Layer 3 of a small transformer language model trained on English Wikipedia (9 layers, counted from 0, width 128).
A neuron adds its activation times its output weights to the MLP's output. To switch it off is to set its activation to zero at one token and run the rest of the model.
A neuron's activation on a vector x is SiLU(gate . x) times (in . x), where the dot is the dot product.

Input weights of the MLP neurons that the questions are about. A number n stands for n times 0.011.
n16 gate: -38 -39 12 38 -38 -44 40 36 -2 34 -28 -54 -21 -7 37 48 17 -16 -11 -33 29 -1 -31 1 -7 -64 0 15 -32 -13 17 10 14 21 24 25 13 17 -63 -2 97 -37 -30 -3 -25 -22 23 4 -6 24 44 -7 17 25 -7 11 1 -4 -14 -44 -8 -18 -1 49 -39 4 -23 -42 59 46 -4 4 12 -24 -6 -28 -28 6 41 36 25 43 -37 22 -13 -18 14 -11 -16 23 14 3 5 27 54 -7 -3 -33 14 22 0 2 45 81 14 -25 -3 -32 31 25 -40 -25 -35 -65 13 -21 32 -33 -20 -29 27 8 14 -27 -15 12 28 -14
n228 gate: -38 61 14 -17 -4 -62 24 18 6 -49 -74 11 10 -2 -24 -5 66 51 -27 5 36 30 16 35 -5 66 -3 -37 -16 30 9 -11 -9 -20 -19 -21 32 -16 -29 12 -6 9 -42 7 32 -12 26 -34 -26 12 22 43 21 -8 16 22 -47 -59 14 22 50 31 17 -3 -13 32 8 28 46 58 -32 2 -25 36 30 -38 10 4 16 70 33 -3 7 -35 -9 -12 -29 -10 2 -28 -2 39 -2 0 47 3 -47 -6 19 -8 3 28 55 22 33 -13 -39 6 31 -40 3 21 -15 24 -3 -7 -31 13 -2 -5 3 -44 -22 13 -11 -3 24 -18
n278 gate: -4 -19 30 -5 22 1 -23 22 -34 -22 20 30 48 -9 -24 34 29 -36 30 -6 32 -60 10 -12 30 42 -40 -3 -16 26 -80 -58 -26 41 -20 9 25 28 -25 -2 36 -28 -38 20 -1 25 30 -22 -39 -10 6 -10 -42 -19 -22 -38 40 7 9 -65 24 -67 -9 10 58 -5 19 -13 -52 -52 -23 9 -24 -7 -3 -1 47 -41 7 11 9 -12 -22 14 -1 -1 -23 -42 -11 -79 -1 3 22 37 20 -21 30 16 2 30 -5 33 13 11 -27 27 32 3 -3 -11 -3 -5 13 4 29 -2 -18 -9 38 -24 7 -28 -3 19 6 36 62 -34
n302 gate: 18 0 -11 5 -88 -10 1 -25 18 30 -30 -49 12 28 -5 39 -20 -21 20 32 5 -14 6 30 39 -39 4 -13 15 44 -39 -16 25 36 -7 -22 67 -21 30 -20 32 70 -22 -14 4 -25 45 4 -14 -46 -7 15 -3 -42 -11 -66 -6 22 -24 3 3 38 31 18 -7 -27 -5 -2 -18 -42 -14 -1 18 -39 28 6 -16 15 29 -3 11 29 -15 -21 -9 -14 10 19 19 46 -22 -11 47 -6 41 -19 47 -19 28 -83 -61 22 44 -6 36 4 3 -34 33 -10 -3 5 -52 24 32 -59 -8 -29 43 -8 -1 30 58 -33 15 -17 48 7
n16 in: 21 14 9 25 -30 59 6 -15 -14 -18 16 5 5 -74 -14 3 17 14 31 36 24 -30 -5 -32 -46 -4 19 -34 32 35 -29 37 26 -1 34 -25 -14 3 -5 17 38 42 -25 -31 -26 -20 -40 7 -40 15 -9 9 -17 0 3 -39 50 -52 -14 11 3 -28 -22 -29 27 13 -24 -67 14 -8 22 -22 39 4 -24 21 14 -20 36 -34 -38 -9 12 14 20 -3 -33 32 -24 26 -29 -13 38 -24 11 20 -4 -32 39 54 -7 32 -54 -11 22 23 15 8 -42 -12 23 -5 32 34 -27 46 54 23 -21 -2 -13 -46 -30 -9 49 7 28 64
n228 in: 39 6 -1 5 36 -6 28 -47 0 -10 -19 -5 -9 23 -23 -12 -8 23 -3 -8 -11 -40 -27 48 -14 40 8 6 45 -25 -10 -7 26 -7 39 31 45 39 6 19 -1 3 -13 -1 14 -9 9 10 -17 -4 -33 2 20 -6 30 -25 42 -29 5 -24 -15 -51 12 -25 1 38 16 -20 20 -21 -8 -66 66 51 -57 -17 -35 -20 -2 11 -4 7 13 -62 13 14 -2 7 38 -18 -10 35 2 45 -25 -7 -36 -27 6 9 32 -27 46 3 -12 -30 17 -49 23 9 7 -30 -8 -48 -31 15 -20 72 10 -8 19 -14 4 -31 28 -48 3 16
n278 in: 26 -16 -17 26 -37 4 -7 15 -9 24 -31 -2 16 39 51 9 -2 -2 -21 -39 -39 -33 7 13 3 -19 -19 3 14 -14 -21 -5 71 11 21 8 11 5 1 27 -10 48 8 8 14 -31 -58 37 -36 -33 5 -33 24 -5 9 -5 -47 -31 26 15 -18 -44 2 -18 15 -27 21 -43 16 10 -7 58 22 -28 -32 -6 76 28 12 22 -31 -26 50 35 -1 -2 4 13 -31 38 -7 -11 -13 30 -5 12 -2 -27 -10 -38 20 -12 20 27 23 -14 1 -11 -17 4 22 -50 -14 -7 -24 -4 4 25 -20 38 -19 -12 -36 -14 1 -3 -11 -35
n302 in: -37 7 -36 6 -2 -31 -21 -24 2 38 13 18 -15 -19 -27 5 30 -10 -13 -40 -37 -18 0 12 -19 28 -48 37 43 12 17 8 42 23 4 29 19 -41 13 -81 -48 71 -4 -17 36 -9 33 15 11 51 31 -19 -3 22 -10 16 7 22 -44 23 -4 -19 -27 -18 -6 4 34 53 -37 27 -49 -28 -49 -58 32 37 -42 23 53 50 21 -54 56 -15 -25 27 25 24 -6 -16 18 6 16 17 -29 -35 -47 16 1 -2 0 -12 14 -34 -12 51 -18 25 6 -22 -69 -6 -10 42 5 -45 41 9 -4 20 7 39 -17 -6 27 -21 28 -42

Output weights of the MLP neurons that the questions are about. A number n stands for n times 0.0059.
n16: 33 47 -9 12 34 53 -16 10 10 19 2 77 8 -7 -40 -34 -39 11 -9 -34 -1 -10 39 -19 55 15 45 40 -24 10 -11 6 17 17 12 -6 17 -26 -41 -41 13 34 26 20 13 7 24 11 28 40 33 3 -17 4 -15 -8 -2 -26 -32 33 42 -51 -2 -1 -5 -23 -2 5 27 -76 60 -4 3 -1 -73 -50 45 34 -31 5 -31 -9 3 49 38 64 53 29 -42 10 -5 -49 6 -13 -30 -50 -24 51 -19 6 39 4 -6 -23 24 -19 -23 42 -30 34 -66 12 25 -1 -13 1 13 9 26 20 35 -27 -13 18 -19 5 -11 -43
n228: 4 -1 20 17 -78 9 -35 -7 10 6 -9 -23 10 39 -35 14 -20 -32 -48 -35 -38 -2 -54 -52 -17 -44 5 2 0 5 -3 13 -7 70 25 -14 48 12 -32 -13 -15 22 1 -6 -30 -3 8 -29 75 5 -34 1 -3 -32 37 35 -18 28 -27 48 -2 -65 5 -24 14 -4 36 2 11 37 -20 1 22 8 13 16 7 -12 6 42 -62 -13 24 27 14 -7 47 6 6 25 -19 -76 -59 -52 13 14 21 2 -11 16 1 -33 -25 -9 30 -51 72 -13 -37 -21 18 -55 -18 -21 26 -44 47 7 -8 -46 -32 14 -18 -14 27 -12 -3 -5
n278: 21 -27 -10 -20 -19 -15 20 -28 6 -45 -10 24 -7 -23 -56 1 -30 21 15 35 21 25 22 14 -40 59 -15 -25 -49 18 -3 -6 -59 20 24 -4 88 -12 3 42 -21 8 24 12 -29 -5 13 -2 41 2 8 44 24 21 -25 25 15 50 4 11 31 22 -17 -16 -8 -5 -3 -15 39 -38 17 -16 2 19 13 8 9 4 29 14 17 -7 19 30 9 -34 44 -22 9 -23 41 20 -28 -73 38 -12 -64 21 -45 8 31 17 -56 -4 5 30 -7 36 13 -49 -12 15 -7 -15 -20 -5 10 20 -17 -17 3 8 19 81 -2 29 -11 -6
n302: 5 20 -19 8 -73 -43 9 -14 40 -36 40 -76 11 -68 6 1 29 -28 -32 26 -27 -20 -3 20 -34 24 -20 -1 3 4 35 -25 -22 1 32 7 -20 10 2 -66 -53 43 23 -21 -59 -21 61 19 -31 -21 -15 14 -24 11 -2 22 -40 -5 -26 43 -36 31 -62 -32 25 73 27 24 -76 8 31 14 29 35 39 -19 -4 28 32 31 -10 21 21 -32 -15 -6 71 26 5 -20 -5 -18 32 1 -33 -19 -4 1 -67 60 7 10 -47 8 19 -29 -8 1 -94 -1 -29 28 -23 26 13 23 49 -17 11 23 0 23 24 -16 22 12 0 22

Each question names a token from some text and the token that comes next. It shows the vector x that enters the MLP there. A number n stands for n times 0.017.

Then comes g, the gradient of the next token's log-probability with respect to the MLP's output, scaled to length 1. A neuron's effect is roughly proportional to its activation times (output weights . g). A number n stands for n times 0.0036.

" Ma", then "ga"
x: -25 9 -9 -5 -41 -2 23 -16 26 -6 -43 -57 -1 0 -19 5 -17 -1 -6 33 47 -32 -20 -17 1 -10 7 -1 68 0 3 19 24 28 12 -24 -40 19 8 1 -35 -4 6 29 -41 23 -26 3 25 2 -2 -7 -12 -8 29 72 15 -8 -14 -3 -40 4 -38 -39 11 0 -31 -22 34 4 25 -31 8 -17 46 17 -42 -12 -26 -12 -17 18 -13 67 -27 8 -46 42 8 -18 20 8 16 -16 27 3 48 -24 -10 -32 33 4 6 6 -40 14 -13 -2 -10 15 -12 12 -64 15 -5 32 -30 42 -14 13 -19 56 -25 -22 -4 32 -1 -40
g: 48 46 -7 33 -3 -13 13 53 0 -23 -3 23 -23 17 -25 0 2 -39 18 -59 6 -18 -17 15 -1 -50 -11 18 5 -18 -4 -19 -32 7 40 -17 42 20 6 -23 -26 -32 -10 9 -47 34 27 -17 13 -30 -5 5 32 16 -3 38 -20 -1 11 -13 1 1 -5 -7 7 -2 61 -19 23 5 -48 -6 -8 7 10 -26 15 -15 20 28 34 16 -22 -23 5 -2 16 15 -1 52 -21 -14 61 35 -10 -4 26 54 39 33 14 -26 -4 -12 35 25 6 4 14 23 -32 28 26 17 -19 1 -1 16 -13 38 43 -19 -30 6 1 3 12 -20
Which neuron, switched off, lowers the next token's probability most? n16

" form", then "ally"
x: -10 53 63 -28 -45 -1 33 16 28 1 -16 -29 -14 -11 1 2 20 11 -8 -6 55 -42 -28 -53 -5 -5 41 8 66 -4 31 -9 38 -16 -5 -27 -41 29 27 -31 -43 -42 10 30 2 21 -18 -18 22 -11 -10 -1 -27 -20 31 40 36 -11 3 2 17 11 -31 -6 15 13 -25 17 6 -5 2 -20 8 -24 20 36 -23 34 -19 5 -1 -33 -32 8 6 -34 -47 3 21 -22 8 -4 -26 38 -16 -29 39 -11 1 -1 1 -16 0 -43 -20 13 2 -30 -30 7 -18 -4 -65 11 -14 -12 -18 58 -5 29 -6 30 -56 4 0 -1 -7 -17
g: -5 4 27 5 -8 -55 2 -16 4 -22 16 0 5 -62 -48 45 -43 69 9 4 -28 24 -11 3 -11 1 7 -12 -6 29 -27 22 -10 -34 34 27 17 27 -1 46 -4 -11 -2 11 19 -3 -18 9 13 -4 10 61 31 -8 11 -1 9 15 -1 8 -16 28 -3 5 48 28 -17 20 -12 -5 65 -9 -30 18 8 -21 -22 7 22 58 45 12 15 -5 0 -27 -19 8 7 -36 -2 3 -39 1 8 -4 -23 -28 13 14 2 -3 41 3 22 -4 -4 25 -22 -5 -33 -68 21 -38 -12 -12 -6 -10 -28 -21 36 26 -13 6 -30 29 19 -19
Which neuron, switched off, lowers the next token's probability most? n278

" Or", then "r"
x: -4 23 7 -36 -25 0 35 39 25 -20 -54 -22 -7 -24 -17 13 13 -8 -19 3 51 -30 10 -35 -14 -31 -7 5 78 -11 -52 17 30 44 0 -19 -9 38 23 -3 -2 -45 3 24 -4 58 -8 15 7 -29 1 21 -1 -17 2 34 12 -4 -20 4 -14 13 -41 -1 39 20 2 -2 20 4 -18 5 0 -12 23 19 -3 16 7 7 -25 -8 0 55 -14 34 -6 19 10 -16 18 12 -2 33 0 -6 18 -30 8 11 52 -8 10 20 10 -16 47 8 -27 -22 14 20 -55 8 -19 42 -41 40 13 14 -24 56 -7 7 -9 45 -12 -22
g: -17 -41 -25 36 2 7 -3 -15 -30 -14 -6 -16 2 8 -34 25 3 1 17 16 23 25 -1 -16 13 21 -11 -16 -14 -15 -4 -18 13 -11 -35 -6 -5 16 54 -19 -18 -10 14 34 33 9 -27 -24 9 53 -48 32 -4 43 -2 6 -3 56 9 -22 9 39 -35 4 -29 26 -7 -27 33 -31 -26 -1 12 -18 -16 -4 -4 -2 -15 -5 8 0 8 -20 16 -25 -5 -64 -16 -27 31 3 -56 -42 19 -58 -34 -7 5 -29 -36 -7 -23 5 15 -38 23 1 20 -28 12 -21 9 2 -49 0 -37 5 12 -29 -8 -49 42 -35 14 34 -4 3
Which neuron, switched off, lowers the next token's probability most? n278

"d", then "ition"
x: 12 5 18 -63 -12 14 25 11 45 -12 -22 -24 -26 40 17 -2 -10 -56 21 28 33 -9 -7 -1 -18 7 -7 -4 64 5 16 -3 27 24 -2 -48 -38 14 36 -4 -31 -29 18 18 -14 9 14 -28 24 -15 14 -3 -5 -34 21 -9 43 -5 18 21 4 -5 -10 -36 25 -24 -13 2 65 2 29 16 0 -11 51 10 -8 21 -32 -75 -62 -22 -74 19 -10 50 -13 7 4 -28 23 42 14 -2 39 -26 3 19 2 -5 -30 -21 -16 19 17 -22 35 -20 -31 23 -7 4 -68 -4 -2 -11 -43 48 25 18 3 6 4 -19 11 22 28 -31
g: 25 21 -9 -8 30 -19 -19 -18 19 -3 53 -16 -35 -12 65 -3 37 -5 -9 -27 4 -71 -8 9 18 7 -52 -40 -9 -48 -9 -27 17 -41 -18 -8 -8 -32 16 31 7 -10 33 4 24 7 12 4 3 1 20 -37 20 -3 2 -25 17 -4 -3 9 -27 -20 9 4 33 9 25 7 -26 16 -2 -36 27 -31 16 -2 9 15 -12 5 8 -4 2 -40 62 56 -5 11 -24 37 -19 -38 19 -1 6 6 -16 -11 14 40 -33 5 40 14 -1 -39 21 28 -3 -32 -8 18 -51 23 -9 -5 -13 -10 3 0 27 65 -18 0 14 -10 -8 -27
Which neuron, switched off, raises the next token's probability most? n302

"com", then "mon"
x: -13 -6 8 -4 -14 -15 22 5 43 0 -49 -34 -14 24 22 -16 5 -5 37 8 42 -14 -17 -2 13 -26 14 16 81 19 -3 -25 21 11 9 -11 -24 29 17 -12 -50 -55 47 13 -28 -2 20 -40 -55 0 9 -18 17 -11 -10 33 8 -31 -8 25 -13 -12 -27 8 3 9 -15 -4 8 -26 0 -10 -3 -14 21 16 2 17 -34 -12 -33 -40 -11 25 -19 -27 21 28 26 32 8 5 -36 -18 2 -51 14 -6 16 1 13 -19 34 -3 -12 -34 -5 -6 -8 -9 3 -6 -26 15 14 -6 -20 42 34 79 6 17 -39 -37 -4 23 33 -59
g: 15 -2 5 9 -15 -9 5 58 9 19 -8 3 -23 28 29 33 -13 33 -3 -11 -12 -22 -2 -25 44 -37 -6 -35 6 30 -15 41 -7 62 -27 15 2 -2 -6 -31 6 17 42 3 28 -19 12 5 -6 -48 -28 3 -8 -56 9 -18 39 16 19 37 -3 -24 -5 6 -1 5 -36 -5 -18 18 25 21 -38 -13 -41 -18 34 -14 5 -35 -30 53 24 3 -37 32 31 19 -18 -8 1 26 -16 4 1 6 8 14 1 17 37 8 -2 28 16 43 -3 -43 0 -38 0 -21 -8 -14 -4 69 21 0 -9 23 14 -48 -4 17 11 -45 1 29
Which neuron, switched off, lowers the next token's probability most? n278

"ation", then " for"
x: -28 44 6 -13 -35 -10 42 37 33 -16 -71 -15 -6 -19 -7 -12 -8 -15 -15 11 57 -31 -14 -30 -4 -13 25 -22 51 -26 34 -3 32 -11 11 -40 -36 52 41 -34 -23 7 2 20 -20 40 -25 -24 21 12 -14 0 -31 -9 43 35 57 -58 -16 -19 37 -13 -26 -30 47 -32 -10 -1 24 10 -15 -48 9 -12 29 3 -18 29 -3 -3 -28 -23 -45 10 17 -25 -30 27 -23 -23 35 -11 -27 -3 49 -23 21 -12 38 28 9 -16 -25 -7 1 -26 30 -14 -7 6 -31 -2 -41 -20 2 32 -15 52 -32 -20 -21 6 -43 2 7 28 -5 -16
g: 27 35 54 -28 -5 -10 0 -35 16 17 -13 4 5 -24 -8 -42 14 -15 8 0 -21 -11 19 11 41 17 20 -13 8 -9 -56 42 20 -11 -29 -2 13 -11 52 -4 6 -34 31 -32 -20 21 22 -44 -32 -8 -1 -33 12 17 32 36 1 -34 -15 28 -9 -25 -58 11 -17 -45 28 14 -23 10 32 15 56 -14 -29 11 13 -19 -5 -29 18 36 1 1 -6 -22 40 -19 -32 -10 -6 -5 11 -25 -42 -8 9 -10 0 54 -4 -29 2 0 2 -12 45 -27 -3 -5 25 9 33 -17 3 7 35 37 46 0 -27 25 -8 40 -13 -1 -6 6
Which neuron, switched off, lowers the next token's probability most? n16

"la", then " De"
x: -32 0 -9 -12 -30 -13 11 6 55 25 -29 11 15 27 26 -4 -14 -25 -59 2 36 -32 -25 -1 -12 31 4 3 53 -18 5 -48 -15 10 -39 -49 7 27 22 -47 17 -26 6 -12 -13 58 -4 35 -5 33 15 -33 3 -5 19 37 49 -36 -5 10 15 28 -59 25 -7 17 -11 7 22 18 1 -25 -17 -27 32 37 10 -28 -35 18 -8 37 -65 51 -55 6 -31 35 5 28 28 11 0 1 2 -12 59 -16 -43 -7 16 8 -26 -22 3 4 15 3 -7 -6 -32 8 -27 -25 26 55 -31 27 -44 46 -38 25 -12 -21 -13 48 -46 -25
g: -23 31 -38 -15 5 -39 2 26 11 -2 -14 8 44 -4 0 12 -34 -21 -44 -39 -1 -16 4 25 -28 1 -7 39 -4 -23 -4 2 14 11 12 5 -12 -23 -27 35 -17 35 -52 7 -52 0 1 -53 25 10 -38 0 -5 -18 2 -21 -11 -2 -1 12 -23 -20 33 -6 14 -2 20 19 1 25 -9 35 3 -3 -32 -8 -18 -21 1 5 7 25 17 -39 -47 -45 -22 22 -1 -29 -20 -3 -11 29 -8 -33 21 35 -22 30 -17 -73 1 3 -15 -19 -31 -19 19 -47 12 1 20 3 -22 -9 14 29 -8 -38 -10 -6 51 8 61 -20 -25 -44
Which neuron, switched off, lowers the next token's probability most? n16

".", then " Am"
x: -44 15 6 -11 -33 41 28 24 12 -86 -42 -19 -23 4 4 17 -14 -11 18 17 60 -20 -23 -3 -28 -22 22 -6 55 -7 21 -2 30 -15 -11 -11 -32 41 31 -43 -28 -5 4 47 -27 13 4 16 64 -6 -3 -25 -34 5 35 -27 3 -21 -21 3 35 -45 -48 -42 17 42 -37 -40 11 12 -3 -43 -3 -10 25 7 -12 38 -18 -9 -7 4 -1 30 -21 -27 -48 -12 -49 -15 13 -10 3 5 13 -42 43 -10 1 -15 -7 -17 -15 -15 -41 17 -27 1 -45 5 -6 4 -19 1 -33 21 -4 30 -25 43 -13 38 -27 26 8 -11 -31 -36
g: -22 -23 -37 -13 -37 12 7 -7 8 -6 20 -4 28 -13 -35 21 -5 -26 -20 -47 -17 15 12 5 -37 -11 -3 8 13 32 7 12 -20 7 46 -8 22 16 8 -25 16 -30 -29 7 29 16 -24 -16 -19 -12 -11 67 -12 3 -31 13 -30 -38 -46 -20 -5 -12 7 -11 -23 -11 -5 53 13 19 3 -14 -10 16 -39 -81 16 -18 17 -35 -24 10 15 10 -14 18 29 12 6 -6 -48 36 -2 19 1 -59 -12 -44 -18 59 -25 -2 25 -3 -11 -15 -47 16 -10 -23 -32 35 5 -14 -16 12 0 18 -30 -25 1 13 -18 -4 25 43 -8 18
Which neuron, switched off, raises the next token's probability most? n16